Layer 5 of a small transformer language model trained on English Wikipedia (14 layers, counted from 0, width 128).
Take only the direct path to the model's output, skipping the later layers: a vector added to the residual stream pushes a token's score in proportion to its dot product with that token's output vector.

Output vectors of the tokens that the questions are about. A number n stands for (n - 500) times 0.0027.
"'": 520 362 534 487 434 518 330 445 493 679 497 574 414 391 606 419 391 513 366 664 500 545 420 493 350 678 705 467 539 527 531 523 516 572 393 283 574 551 624 551 519 508 500 277 660 374 538 461 616 572 561 554 567 520 430 565 354 490 592 423 338 587 649 512 544 679 466 463 526 417 451 547 346 669 467 580 484 399 307 630 405 365 520 537 618 357 285 197 633 575 376 626 430 376 434 635 506 582 392 272 451 514 503 422 476 519 491 500 653 339 592 463 459 644 427 420 537 636 452 550 734 535 402 450 496 353 327 410
"egal": 506 451 568 763 476 522 619 434 239 683 401 513 396 381 431 379 504 367 554 610 575 310 453 438 676 429 500 363 411 357 296 495 525 447 582 321 672 478 552 529 390 690 517 562 261 393 281 315 634 504 484 372 629 583 576 733 448 541 812 610 958 534 373 262 320 327 632 527 455 752 527 341 776 758 565 469 331 327 626 356 362 699 408 497 551 491 642 552 728 623 308 468 584 297 750 592 620 528 660 366 447 565 419 644 546 201 570 564 765 453 657 567 392 342 368 454 271 465 481 351 454 452 559 354 733 504 513 754
"ça": 540 528 597 727 456 699 803 663 241 669 297 342 464 380 300 363 450 394 432 437 635 461 610 460 394 604 463 385 510 441 275 476 203 435 323 344 611 335 416 405 397 648 625 337 432 281 334 285 529 452 445 610 404 664 684 582 323 750 617 469 728 408 583 406 409 568 708 558 426 479 222 436 482 549 481 488 521 285 655 426 543 508 496 527 577 510 540 652 483 507 421 632 584 423 853 760 432 404 563 568 588 624 316 581 578 700 453 421 658 233 744 340 431 301 243 407 255 316 270 477 571 500 562 444 781 413 570 584
" against": 546 280 553 524 601 592 700 516 491 644 472 509 465 437 471 433 433 590 495 567 444 454 530 503 565 442 622 432 651 444 459 426 456 438 371 384 460 576 446 735 301 554 609 436 466 328 549 531 453 362 513 407 438 574 487 676 401 538 594 391 521 338 372 536 524 466 669 579 563 555 535 545 645 375 419 444 461 330 597 602 482 463 497 550 434 522 641 405 494 459 661 466 402 321 567 602 555 461 502 403 435 396 451 478 495 358 442 384 648 297 541 621 545 339 351 595 572 582 484 446 573 505 517 664 496 406 654 429
"*\n": 570 493 662 660 426 514 661 481 354 728 379 458 678 434 208 480 711 483 563 598 773 370 670 527 629 533 550 140 425 318 414 397 263 536 678 706 564 210 712 520 420 603 624 327 574 439 345 284 513 568 526 533 303 669 522 365 512 487 770 614 640 331 291 363 580 326 690 556 344 397 381 475 396 495 701 411 654 297 671 611 349 496 352 444 513 703 440 492 607 319 547 664 979 434 667 600 465 541 536 639 337 676 525 660 400 730 142 481 637 242 408 413 413 471 523 484 413 306 432 467 466 401 429 684 655 527 644 446
" who": 427 341 608 663 565 513 327 646 557 411 592 520 547 371 456 444 586 639 568 603 457 446 422 552 363 495 503 372 541 466 342 518 497 500 470 338 559 602 398 706 476 423 519 539 660 473 435 464 512 428 624 601 508 529 435 692 423 607 607 454 519 422 457 535 367 309 393 503 398 361 500 550 574 513 671 500 558 278 427 678 560 506 450 602 450 428 470 338 570 674 647 614 565 522 668 751 431 553 374 596 316 503 434 469 449 448 474 635 602 293 442 438 485 424 386 719 562 563 490 377 564 540 594 628 492 449 544 503
"Government": 398 537 652 706 735 348 545 450 252 809 369 571 561 468 152 496 641 297 361 640 694 395 647 351 515 559 635 398 410 678 373 417 263 286 583 514 419 450 490 569 389 601 533 330 655 350 429 340 528 496 395 443 467 367 609 468 574 820 573 875 698 329 517 432 421 324 718 526 334 530 319 380 711 461 434 405 407 496 432 377 388 528 569 493 611 482 586 658 683 504 522 638 670 607 737 732 609 361 621 427 356 587 504 425 575 459 307 775 704 304 457 297 303 462 513 507 496 436 577 513 544 362 620 527 495 379 644 547
"enced": 672 536 632 747 713 391 561 538 307 664 348 728 589 513 575 561 745 423 537 538 650 314 423 219 493 591 419 521 466 306 404 456 308 513 457 327 597 550 617 387 268 671 500 208 253 419 360 371 679 673 334 378 756 651 553 840 542 831 735 393 899 367 207 794 495 372 729 518 287 682 238 297 718 443 729 511 672 495 705 718 410 288 364 613 613 581 624 491 550 445 534 491 708 382 668 520 487 352 492 326 221 672 453 378 683 509 337 552 667 392 373 461 760 349 413 723 445 564 522 417 370 445 669 409 854 450 621 718
" siege": 503 401 520 638 548 677 554 524 371 673 242 463 686 623 322 365 504 454 350 524 519 365 704 339 318 546 628 446 642 496 504 308 355 360 490 285 577 516 611 625 511 639 657 286 349 514 631 442 607 520 672 349 478 397 506 575 728 458 569 407 736 232 466 400 429 491 603 652 429 639 402 544 732 316 566 311 513 333 605 466 413 601 331 336 551 442 651 529 610 443 273 613 573 516 709 520 401 643 516 330 516 480 385 606 479 443 350 603 710 186 581 500 445 203 581 341 427 352 415 339 355 419 653 388 623 480 488 608
" north": 525 528 487 552 567 752 463 546 444 601 413 565 573 551 399 543 591 538 546 576 474 395 376 607 406 378 436 266 512 513 509 461 614 557 381 345 630 470 504 615 421 574 602 470 332 521 443 473 432 495 568 446 562 457 466 561 557 510 601 615 688 554 566 539 505 491 518 539 452 461 574 502 522 486 438 350 549 412 561 525 385 513 571 553 439 532 456 550 497 514 457 438 677 447 403 475 533 532 600 402 500 536 505 531 570 316 416 731 485 179 447 605 500 421 368 423 588 585 488 514 547 375 517 414 677 427 468 566

Output weights of attention head 3. The head adds the sum of these rows, row i times number i of z. A number n stands for (n - 500) times 0.00083.
o0: 470 558 512 521 348 504 489 507 665 708 634 531 552 714 447 650 612 416 450 582 279 481 556 363 478 410 446 493 621 637 486 588 429 511 557 634 655 406 566 415 497 522 467 407 345 580 318 325 731 536 675 336 453 560 347 230 561 624 481 582 397 640 461 370 636 297 737 522 584 500 413 446 410 377 688 578 439 384 534 565 359 281 254 578 346 547 460 364 654 622 427 589 723 426 495 432 447 581 746 462 207 725 562 586 718 410 266 419 499 386 375 711 425 512 423 657 550 783 473 500 205 528 462 588 455 515 432 346
o1: 431 562 592 548 575 401 593 432 697 229 526 653 426 539 501 620 268 646 545 484 428 287 420 492 747 532 356 635 572 336 566 366 754 391 413 543 533 663 472 613 736 571 576 461 521 586 505 482 654 660 803 424 559 609 485 674 272 738 648 312 453 188 464 595 578 650 629 461 540 399 512 681 667 498 509 511 404 198 519 448 502 521 468 533 645 408 445 426 555 440 489 731 469 601 686 594 281 618 386 521 721 707 442 245 465 335 257 342 607 318 520 540 496 575 741 570 561 137 595 446 553 677 604 227 366 440 423 572
o2: 415 671 443 497 345 710 494 424 405 462 301 502 385 517 359 544 401 691 313 483 363 423 545 379 391 467 513 567 474 600 550 430 553 663 739 421 382 652 441 458 408 481 662 340 584 417 588 530 321 369 645 405 703 304 439 457 372 419 547 499 620 478 456 657 463 718 383 590 634 392 589 648 414 374 325 452 359 512 577 527 379 375 413 399 536 651 461 450 557 842 343 375 534 507 553 449 446 322 438 506 454 637 368 483 778 597 660 610 384 343 392 521 618 517 461 493 563 594 356 523 863 413 383 437 397 567 246 533
o3: 294 650 272 492 621 497 545 577 640 474 516 527 348 451 400 688 656 473 353 275 447 425 403 558 382 524 404 553 487 677 573 532 231 523 610 395 444 508 584 765 457 339 598 616 522 187 703 598 306 390 487 680 431 477 240 597 643 550 498 371 706 390 499 452 502 490 638 606 592 264 563 459 736 204 600 644 491 569 515 702 459 549 413 261 425 404 506 511 364 688 639 397 469 502 724 512 577 570 463 476 203 605 457 401 667 309 615 408 518 557 438 296 735 566 469 367 539 550 703 772 379 305 484 485 584 606 567 446
o4: 512 830 636 665 448 486 249 409 480 536 403 677 488 448 414 402 671 456 613 408 577 416 178 473 578 441 363 505 394 711 544 475 721 475 534 736 534 451 462 554 786 549 546 348 410 347 614 481 640 421 555 376 494 315 551 733 587 470 504 397 476 512 468 512 519 798 222 522 505 525 543 452 321 517 534 598 588 655 516 803 559 736 521 460 632 674 640 500 500 835 464 588 393 365 546 367 510 423 786 503 369 496 324 449 637 583 366 499 455 614 481 312 460 708 396 535 403 552 410 463 382 356 443 342 447 459 442 432
o5: 294 399 709 214 336 411 457 688 390 495 361 446 497 604 444 622 312 154 582 553 378 492 493 533 686 558 283 513 500 558 646 297 438 341 560 404 547 471 459 628 645 452 762 428 751 394 512 607 283 358 484 473 289 452 319 294 646 498 761 737 567 412 506 695 533 703 393 478 272 549 294 635 329 243 612 547 477 437 582 635 565 625 503 540 721 536 351 625 724 826 504 412 530 528 436 633 582 587 793 306 503 509 368 627 724 560 521 486 539 579 544 572 420 374 568 661 547 628 313 820 677 415 790 678 464 402 449 519
o6: 448 434 178 438 435 338 736 256 177 548 546 322 589 527 525 598 619 528 341 533 382 793 623 359 546 489 484 400 528 424 562 514 753 387 775 649 334 552 334 510 532 465 263 349 695 410 728 683 493 691 461 569 396 702 574 491 783 554 340 440 372 467 450 427 582 398 492 544 510 520 421 354 461 564 548 723 227 503 200 287 504 549 594 304 650 384 875 566 488 570 440 346 488 387 402 529 480 838 496 364 477 310 502 397 547 435 428 337 845 643 509 602 660 240 598 461 374 603 345 617 411 579 424 256 625 567 548 635
o7: 434 419 384 558 716 590 746 691 674 409 590 432 432 453 482 563 593 318 447 679 463 320 521 619 601 490 384 370 443 776 399 602 464 559 384 361 297 321 482 601 622 589 188 279 552 511 639 437 662 311 393 470 726 442 721 688 425 358 429 643 653 210 385 465 679 440 600 615 565 378 884 435 197 352 831 593 456 395 539 510 628 307 502 495 417 397 499 488 366 345 706 446 236 427 523 543 568 507 52 526 673 604 422 464 529 676 391 483 526 594 675 553 517 294 474 463 503 453 554 637 416 409 508 706 439 510 547 548
o8: 341 382 602 492 410 454 570 209 513 570 280 698 576 554 642 374 689 587 357 573 486 573 468 397 525 700 731 556 526 441 444 319 288 441 515 515 562 578 418 419 652 650 639 518 536 654 695 797 667 412 379 392 393 448 241 573 529 628 388 388 684 447 405 646 344 584 499 431 365 483 310 540 572 292 344 577 609 436 720 617 413 180 502 635 489 414 644 446 331 522 587 338 563 494 388 575 426 532 534 447 602 545 425 551 505 290 344 621 550 521 536 621 367 484 643 611 400 490 544 394 312 340 582 379 602 303 768 442
o9: 613 681 501 597 428 575 575 426 643 581 338 805 554 599 501 570 563 602 496 441 317 384 614 578 419 427 547 466 467 398 481 794 484 323 645 514 618 457 384 704 612 615 421 316 720 679 573 544 308 527 411 510 602 316 477 640 464 285 446 574 435 611 465 413 562 637 584 326 444 482 569 521 440 415 485 553 420 726 610 438 428 411 898 519 552 672 385 580 558 597 577 457 461 326 418 432 591 524 287 373 439 572 441 575 479 516 864 651 391 133 610 508 459 638 717 565 499 575 282 275 467 558 610 587 500 460 447 523
o10: 546 566 456 377 378 510 541 447 436 491 557 472 401 395 866 290 593 485 424 403 496 529 338 706 593 516 297 299 419 349 730 387 475 338 400 395 595 357 577 491 549 501 639 781 515 513 787 280 650 322 635 562 567 572 465 291 444 594 620 450 518 412 414 381 492 432 523 417 590 488 518 579 423 376 565 605 611 594 400 575 447 436 405 632 674 575 366 480 431 677 614 504 660 418 316 451 602 590 446 476 478 619 296 550 378 586 479 235 396 521 365 564 646 446 589 465 441 673 627 605 237 505 563 365 748 455 618 433
o11: 276 603 640 504 478 498 653 407 479 573 519 349 690 392 383 504 584 632 441 397 512 457 626 437 294 419 386 321 616 312 435 508 667 404 593 502 481 824 566 565 529 659 448 339 435 636 465 455 619 405 535 526 821 895 578 402 622 402 196 548 242 567 488 784 571 702 255 498 548 458 161 609 628 551 649 712 616 591 679 433 437 422 578 179 412 417 638 344 245 695 619 522 433 523 417 502 544 477 568 428 561 624 472 613 580 512 636 587 620 344 489 510 506 599 528 618 480 532 529 580 446 526 831 599 719 522 351 367
o12: 496 474 543 371 506 696 553 367 387 339 391 419 619 448 747 277 551 495 492 770 531 502 593 481 524 615 522 351 418 454 621 515 494 397 455 386 618 487 350 473 559 312 504 564 499 712 409 490 457 520 576 591 597 327 342 239 538 528 812 669 310 438 606 435 358 390 536 687 479 657 394 263 417 461 508 541 538 684 482 579 267 434 449 280 612 758 850 579 482 708 339 740 473 397 464 484 446 156 476 447 375 322 616 399 481 557 534 576 463 383 424 499 558 274 445 584 492 547 472 406 546 521 541 433 300 557 765 445
o13: 594 388 453 673 473 420 394 773 425 850 549 606 232 662 505 441 588 386 488 542 582 113 788 464 601 501 690 526 401 530 637 585 409 578 416 575 559 650 244 653 538 485 257 625 619 428 388 491 610 269 331 542 428 504 443 519 465 670 376 383 621 547 402 467 462 552 594 389 445 553 327 511 553 667 634 494 512 443 571 404 559 367 493 635 606 307 529 533 654 546 689 367 510 600 526 535 501 759 619 434 518 473 465 359 472 322 452 516 350 455 501 473 499 401 358 372 668 415 621 480 562 720 663 344 362 298 533 464
o14: 645 431 344 340 455 615 415 530 660 375 582 545 260 286 493 555 449 525 738 570 349 643 437 385 674 288 399 564 512 463 430 538 630 560 489 361 567 546 551 344 424 233 358 512 652 430 281 578 439 300 318 589 504 549 450 627 421 361 542 357 485 319 613 377 515 745 424 580 736 808 224 415 570 446 560 626 630 364 504 560 331 397 407 553 401 473 387 754 553 469 416 518 549 498 299 549 617 462 536 401 444 258 202 500 673 644 653 249 504 430 388 668 368 444 523 632 390 459 710 421 673 391 444 448 388 605 625 323
o15: 379 441 486 291 400 412 614 379 498 425 476 320 294 428 679 515 656 406 301 418 536 550 762 459 499 557 446 631 330 462 714 670 510 609 654 620 451 406 696 319 585 444 371 136 666 414 601 486 398 484 412 468 431 465 525 483 100 297 555 557 383 363 428 556 517 542 354 703 374 432 570 370 516 550 510 577 524 482 567 430 468 520 269 610 544 541 525 390 670 549 671 466 913 386 357 635 426 443 627 291 488 880 492 624 578 522 448 555 339 361 480 642 359 598 536 694 627 430 384 433 601 531 392 363 651 641 514 192
o16: 643 513 346 501 189 559 324 397 704 393 688 501 629 550 552 262 529 763 427 299 675 714 819 547 423 339 732 382 307 518 703 538 550 490 568 603 607 468 786 608 529 472 319 548 326 592 588 610 582 346 599 514 491 435 566 511 628 200 545 398 205 378 523 551 709 713 373 509 320 437 289 421 465 490 639 625 569 381 455 454 487 503 553 499 440 313 644 498 669 744 439 657 459 589 482 511 646 599 310 545 445 251 658 522 511 542 522 499 597 488 537 430 439 388 410 677 468 584 431 364 495 637 343 576 373 525 460 534
o17: 538 690 750 335 752 191 682 785 319 682 533 537 369 617 570 579 433 622 464 459 499 515 434 555 586 260 652 507 489 509 396 338 374 632 586 603 595 483 457 579 689 394 496 336 346 629 139 662 244 444 481 426 606 523 520 523 542 309 492 506 403 395 508 298 428 695 483 404 534 524 340 533 574 531 231 450 741 544 641 535 157 338 269 439 426 316 448 681 491 624 563 484 498 403 434 420 629 487 750 554 598 575 566 675 493 745 508 532 313 295 677 415 787 532 736 363 553 471 415 302 288 397 212 585 564 676 688 448
o18: 507 731 488 432 522 530 534 615 534 398 243 590 566 547 460 409 334 513 523 628 715 310 792 442 398 481 590 453 417 346 655 569 685 465 647 700 473 463 458 541 621 565 572 449 701 695 599 309 925 464 512 532 533 379 488 548 409 647 450 520 365 679 501 744 517 432 322 533 530 493 410 513 479 470 424 374 643 594 451 400 444 461 391 426 513 368 661 664 311 371 546 488 484 639 552 550 346 564 265 612 400 643 675 754 335 385 453 696 408 500 262 449 438 548 570 658 450 511 452 506 554 550 534 418 365 254 485 719
o19: 550 578 149 742 701 618 558 606 433 466 596 519 523 487 641 709 573 562 557 762 265 711 359 192 547 566 697 461 599 333 541 535 438 509 281 195 235 453 462 571 310 420 428 413 603 538 734 412 453 400 343 508 602 421 711 373 666 611 477 638 616 480 467 518 374 572 406 700 410 473 687 616 530 659 711 425 619 559 465 476 592 541 369 425 784 510 389 708 588 542 545 424 657 523 453 571 299 661 382 524 426 451 385 463 379 458 494 725 508 378 527 442 404 641 718 595 622 637 489 523 647 466 593 479 693 526 635 338
o20: 601 446 598 359 625 394 449 641 574 322 433 345 477 617 326 325 535 482 538 347 496 627 650 297 541 656 647 391 595 612 744 358 413 572 402 467 548 425 808 338 558 182 430 617 538 606 524 421 494 655 414 345 478 488 445 706 571 392 425 820 308 559 622 227 786 410 336 607 392 588 536 771 715 367 491 626 540 420 568 566 495 616 553 615 565 435 406 700 298 579 733 372 338 549 479 630 449 531 468 700 622 631 607 472 569 712 275 518 619 470 238 471 366 563 510 683 403 548 624 523 391 649 581 519 598 451 504 328
o21: 378 454 427 657 205 644 463 557 495 375 826 474 540 378 657 490 593 451 552 594 506 399 556 505 451 375 400 446 732 429 534 521 544 703 512 285 562 477 294 483 678 482 684 486 509 593 379 624 478 539 417 532 612 431 471 355 406 693 452 494 308 488 323 676 498 629 631 487 511 282 290 490 426 454 678 596 674 697 462 424 526 563 561 413 444 662 463 357 434 652 509 592 491 481 205 380 618 347 665 379 603 379 421 388 472 659 421 307 338 257 628 680 461 639 526 542 572 425 514 676 518 659 626 305 627 751 493 412
o22: 551 457 607 399 647 540 487 472 27 713 513 472 398 422 686 375 578 338 757 631 468 558 372 374 553 369 412 434 466 377 242 434 341 636 772 574 352 570 648 294 330 396 251 401 481 375 626 638 379 585 502 467 789 424 620 354 546 355 607 396 678 339 355 509 568 708 340 490 372 550 492 465 689 568 414 547 450 616 608 329 530 406 431 402 316 564 649 285 435 570 490 470 659 548 427 550 627 540 501 857 536 727 754 493 347 358 303 642 350 397 630 424 671 425 531 464 381 477 366 315 646 438 814 562 457 671 668 407
o23: 286 477 310 506 495 580 458 685 553 619 549 294 405 442 869 447 722 467 527 632 363 532 394 749 439 551 634 541 415 818 286 582 148 463 222 390 616 722 388 509 577 539 718 500 607 270 616 452 393 510 482 363 174 322 559 629 434 610 528 255 466 327 505 292 477 538 442 644 627 485 519 599 466 549 510 460 726 473 256 456 406 655 454 390 675 691 615 466 720 709 414 489 484 428 539 863 631 648 480 485 547 207 441 626 438 354 622 577 551 459 761 620 585 536 638 822 561 357 375 570 503 456 576 591 455 212 533 365
o24: 429 482 486 525 779 327 385 548 516 518 720 343 309 574 560 553 390 423 609 465 627 438 589 665 531 474 344 630 384 559 597 334 574 407 505 565 199 430 398 359 258 518 410 639 728 370 479 428 391 304 318 363 411 392 254 644 467 697 412 586 301 567 386 489 669 390 417 546 402 683 404 361 448 704 509 676 547 771 456 188 529 515 435 573 471 495 669 532 263 770 334 314 518 465 850 496 634 618 510 488 297 405 286 700 674 599 471 284 633 483 481 315 477 756 394 426 409 384 176 680 654 431 415 575 671 384 455 378
o25: 514 260 451 442 600 362 711 556 466 378 528 484 724 285 781 395 382 305 334 441 546 555 526 383 409 560 607 469 518 418 552 344 595 496 905 406 447 512 480 463 638 600 337 530 483 559 383 508 316 668 371 422 683 417 486 736 727 639 562 626 276 584 512 505 361 637 539 750 182 471 734 387 449 496 663 689 441 719 535 536 527 582 303 387 529 562 612 489 363 646 487 337 294 500 353 360 360 233 489 534 486 559 390 238 450 307 652 460 211 574 352 450 465 533 629 569 602 371 536 170 540 626 481 487 354 294 610 609
o26: 691 605 524 263 327 637 657 640 459 395 657 643 527 604 432 387 377 604 361 344 569 348 696 447 508 664 547 341 350 440 151 749 619 286 568 600 322 554 418 528 458 553 433 433 726 587 399 309 508 550 549 503 428 544 482 570 467 436 377 585 529 330 297 643 626 379 512 570 480 558 463 491 470 619 652 679 668 508 305 641 501 567 251 537 438 462 316 405 552 499 567 470 654 419 601 511 455 598 457 367 348 518 549 433 359 628 500 571 699 674 583 485 491 400 470 551 554 657 336 376 445 722 772 548 624 615 479 399
o27: 547 472 369 474 666 659 494 613 511 306 685 501 589 385 633 628 496 437 651 591 682 579 702 432 401 369 575 440 531 456 391 567 620 661 443 413 512 156 453 440 622 619 384 662 526 592 418 523 444 329 339 378 482 618 446 565 510 511 557 544 511 596 502 291 556 399 607 400 511 454 275 464 424 681 460 404 387 716 650 422 485 551 668 657 627 413 666 530 580 513 684 662 531 664 590 598 434 501 345 478 594 461 418 461 359 263 568 761 331 632 325 512 412 484 405 493 574 681 613 424 409 238 341 468 411 389 603 621
o28: 616 596 553 659 471 343 559 618 343 432 572 492 588 589 195 500 212 646 402 821 529 370 535 472 482 413 735 533 744 603 425 237 550 438 528 590 511 173 499 446 442 791 500 699 460 466 560 499 387 291 528 415 502 456 486 451 431 480 503 478 448 724 472 546 533 485 536 650 203 493 338 443 397 520 559 361 561 936 646 337 562 680 686 405 392 417 547 417 507 482 293 467 610 634 385 545 400 175 404 545 437 370 415 715 598 554 248 270 189 415 563 605 569 477 691 533 660 410 532 495 286 388 582 593 214 474 479 657
o29: 585 463 561 531 592 595 742 692 463 316 396 139 588 392 593 251 512 548 788 489 463 468 615 762 538 326 490 443 527 471 542 557 495 615 521 481 566 441 748 227 712 372 425 319 552 293 405 413 564 497 587 421 602 474 499 438 572 587 231 585 340 631 679 693 457 459 548 460 287 423 694 347 691 501 285 622 526 313 684 537 608 342 520 493 461 450 426 719 356 444 566 566 242 352 378 512 528 510 553 499 577 289 439 639 586 510 305 626 580 674 377 519 379 424 559 541 540 725 476 397 499 554 314 558 382 324 422 286
o30: 693 599 651 384 535 373 475 510 782 458 695 390 404 797 452 592 369 323 736 649 377 469 616 601 624 502 425 606 671 520 587 348 559 586 604 754 554 587 661 595 297 329 389 410 356 627 418 456 482 547 582 531 613 229 359 407 500 382 500 501 281 646 450 441 564 408 593 743 465 555 634 732 605 656 407 524 533 528 570 453 433 669 833 558 221 521 455 314 603 663 573 280 614 416 400 615 632 403 435 554 488 611 711 556 465 549 369 298 590 494 577 533 513 653 565 679 778 358 375 425 503 564 423 680 380 336 445 467
o31: 534 549 453 501 351 588 493 484 620 458 282 455 529 642 426 548 499 605 439 541 587 487 659 623 372 503 555 429 482 516 649 715 380 419 622 260 534 610 385 681 667 473 594 495 539 427 427 549 404 584 712 436 466 535 546 368 410 312 402 485 470 531 438 597 587 546 345 389 414 612 439 360 431 307 410 193 420 391 544 584 474 413 512 439 310 472 381 552 499 295 393 478 559 360 589 102 762 685 424 475 617 479 658 607 609 335 426 483 513 418 640 572 595 486 667 300 483 626 414 585 472 535 611 548 428 750 439 316

Each question shows a token from some text and the vector z that the head gathered there. A number n stands for (n - 500) times 0.012.

" (": 662 561 617 607 556 469 535 457 515 450 415 544 510 714 340 389 419 530 379 587 473 565 658 357 443 515 418 585 592 407 522 447
Which of these tokens does it push up most? "enced"

" &": 526 468 510 528 494 418 411 473 497 484 614 436 380 374 511 528 510 405 485 500 551 451 372 429 492 468 564 616 634 455 465 445
Pushed down most: " siege"

",": 376 455 647 496 496 379 500 617 570 493 585 384 420 535 434 666 538 489 439 334 432 390 546 621 688 362 362 472 555 492 435 385
Which of these tokens does it push up most? "ça"

" from": 509 443 558 497 521 501 545 640 557 696 533 455 566 667 523 405 393 513 568 699 467 417 423 563 430 463 619 640 473 442 439 636
Which two tokens does it push up most, strongest first? "Government", " siege"

"The": 530 504 486 549 424 469 530 469 477 594 579 495 463 481 483 540 463 476 449 596 492 503 544 584 403 501 570 624 444 434 542 539
Pushed down most: "ça"

" Crus": 489 550 497 513 402 457 509 552 498 543 565 571 495 416 476 416 469 356 492 575 437 366 492 586 451 390 500 741 440 487 517 501
Which of these tokens does it push up most? " who"

"v": 521 551 519 523 432 520 413 526 640 464 498 703 394 441 477 539 356 390 497 605 596 501 553 486 495 461 620 451 551 396 368 647
Which of these tokens does it push up most? "enced"

" Y": 520 448 574 496 502 464 442 536 503 631 542 496 481 554 480 427 488 470 539 588 449 502 489 493 452 431 467 559 461 498 430 592
Pushed down most: "*\n"

" drove": 436 583 525 594 563 562 442 548 523 511 558 627 487 546 475 477 570 494 444 698 572 466 593 523 673 288 483 486 516 441 416 559
Pushed down most: "egal"

" On": 468 515 530 550 422 553 523 435 551 504 522 480 490 544 469 533 609 530 530 716 447 455 397 504 438 481 471 480 586 399 498 565
Which of these tokens does it push up most? " siege"

"an": 523 445 586 505 534 493 501 607 518 672 539 486 534 605 508 434 440 476 553 647 459 500 469 539 459 454 529 599 469 474 427 616
Which of these tokens does it push up most? " north"

" |": 579 543 612 424 458 462 585 335 489 474 494 387 579 569 667 464 573 389 569 444 411 448 594 538 563 443 483 595 387 443 364 484
Pushed down most: "*\n"

" King": 522 603 560 447 380 496 506 577 613 477 518 569 487 548 395 389 641 474 569 513 415 478 449 563 398 386 481 685 400 457 491 479
Which two tokens does it push up most, strongest first? " siege", " who"

"l": 466 492 459 396 509 445 517 527 451 534 594 535 551 560 551 452 437 477 449 717 430 574 453 565 526 497 514 553 425 434 502 612
Which of these tokens does it push up most? "'"

" In": 568 428 555 479 550 605 420 392 595 486 573 437 490 509 477 528 494 521 487 534 498 390 469 480 429 387 532 527 432 517 491 462
Pushed down most: " against"

"19": 549 571 583 483 500 482 589 418 512 560 451 519 499 477 557 508 509 492 489 472 466 533 537 459 522 375 463 469 521 540 530 447
Pushed down most: " who"

" measure": 335 427 591 669 492 475 588 743 608 665 425 454 536 532 572 520 557 492 407 601 447 462 490 488 696 633 499 451 462 382 405 571
Which two tokens does it push up most, strongest first? " against", "Government"

" ": 492 534 556 553 418 530 527 416 556 502 494 508 495 510 479 551 587 507 530 662 468 483 406 495 447 465 477 478 523 429 495 542
Pushed down most: "egal"

"ene": 554 542 554 468 464 472 335 518 651 478 558 517 360 388 450 541 475 458 531 490 554 466 397 399 479 397 622 540 609 442 490 527
Which two tokens does it push up most, strongest first? "*\n", "enced"

"\n": 632 374 644 559 566 584 604 393 588 504 436 420 619 621 388 487 469 481 462 646 484 525 562 351 567 460 463 698 462 409 458 454
Which of these tokens does it push up most? "Government"

" December": 636 582 615 595 546 472 514 482 496 482 440 576 483 679 371 400 421 541 387 558 473 559 662 396 446 490 433 551 596 426 534 457
Which two tokens does it push up most, strongest first? "enced", "Government"

".": 713 736 583 659 534 371 471 523 446 402 405 664 408 804 291 307 376 578 276 528 473 593 775 361 331 558 381 472 740 402 594 445
Pushed down most: "'"

" provided": 446 523 558 493 384 491 501 593 609 618 463 578 547 521 506 383 489 410 480 554 484 423 483 500 495 366 520 602 467 485 557 518
Which of these tokens does it push up most? " against"

" assisted": 454 486 572 548 420 506 530 577 609 627 434 521 518 516 556 426 527 427 479 576 493 475 478 497 530 443 567 531 510 496 574 545
Which of these tokens does it push up most? " against"

")": 676 592 612 619 549 456 528 472 505 442 416 567 489 735 327 379 412 540 356 580 476 566 685 357 427 525 414 564 621 406 537 449
Pushed down most: "'"

" appointed": 428 496 607 477 475 437 486 644 570 517 582 477 453 499 412 603 518 474 511 373 433 418 555 568 551 354 421 547 531 441 447 418
Which of these tokens does it push up most? "ça"

" part": 537 506 572 479 488 580 489 440 537 690 458 417 543 618 537 436 455 566 586 669 417 527 502 432 416 371 603 606 433 384 547 557
Pushed down most: "ça"

"ered": 521 448 527 487 557 554 391 585 516 596 501 491 508 537 424 479 487 588 513 627 401 610 533 522 389 442 483 646 526 367 341 628
Pushed down most: " against"

"-se": 439 557 523 518 591 622 560 598 570 532 490 662 475 516 495 401 656 485 535 642 482 483 503 594 510 413 614 510 476 490 521 601
Which two tokens does it push up most, strongest first? " siege", " who"

" enemy": 436 532 526 549 600 647 550 587 565 542 514 638 447 505 484 423 611 509 517 653 480 471 506 559 517 408 551 529 515 439 504 589
Which of these tokens does it push up most? " siege"

" commander": 430 597 523 612 604 584 455 556 507 539 593 640 503 558 476 468 548 505 403 758 623 476 610 474 719 265 455 492 549 475 351 570
Pushed down most: "egal"

"ar": 447 561 617 557 462 420 501 534 527 663 580 474 463 548 482 519 489 459 473 608 488 471 456 401 406 521 511 619 548 435 459 500
Which two tokens does it push up most, strongest first? " north", "enced"

" and": 481 465 569 489 497 477 459 437 512 478 551 471 474 514 498 505 550 437 544 574 496 483 505 491 506 440 532 534 449 504 478 502
Which three tokens does it push up most, strongest first? "'", " who", " north"

" R": 464 520 454 519 432 447 464 538 421 543 535 518 494 445 432 478 428 538 466 421 532 477 550 536 436 467 519 599 394 549 492 559
Pushed down most: "Government"

" of": 571 446 532 501 501 645 481 574 494 628 430 427 516 640 471 415 517 487 559 529 362 504 482 524 542 496 533 630 399 480 399 563
Which of these tokens does it push up most? "Government"

" the": 433 487 579 586 587 665 537 603 481 562 549 547 418 475 476 403 474 488 452 652 558 501 555 542 566 360 463 552 526 391 462 542
Which of these tokens does it push up most? "Government"

"==": 631 475 581 578 539 678 426 507 498 646 519 507 544 577 409 495 448 491 617 662 491 690 494 506 407 425 429 568 459 413 470 678
Pushed down most: "egal"

"ta": 462 504 585 557 464 424 491 533 498 647 568 468 475 586 499 526 504 478 478 590 496 481 475 462 424 525 511 595 513 476 412 521
Which of these tokens does it push up most? " north"

" it": 484 563 521 376 579 552 452 599 437 603 221 372 532 591 525 673 512 530 472 436 428 579 714 453 434 284 559 320 482 514 607 547
Which three tokens does it push up most, strongest first? "*\n", "'", "ça"

"B": 480 515 561 513 528 456 495 461 424 462 522 494 502 524 545 457 518 464 541 474 414 545 464 503 519 438 457 483 450 485 516 447
Which of these tokens does it push up most? "'"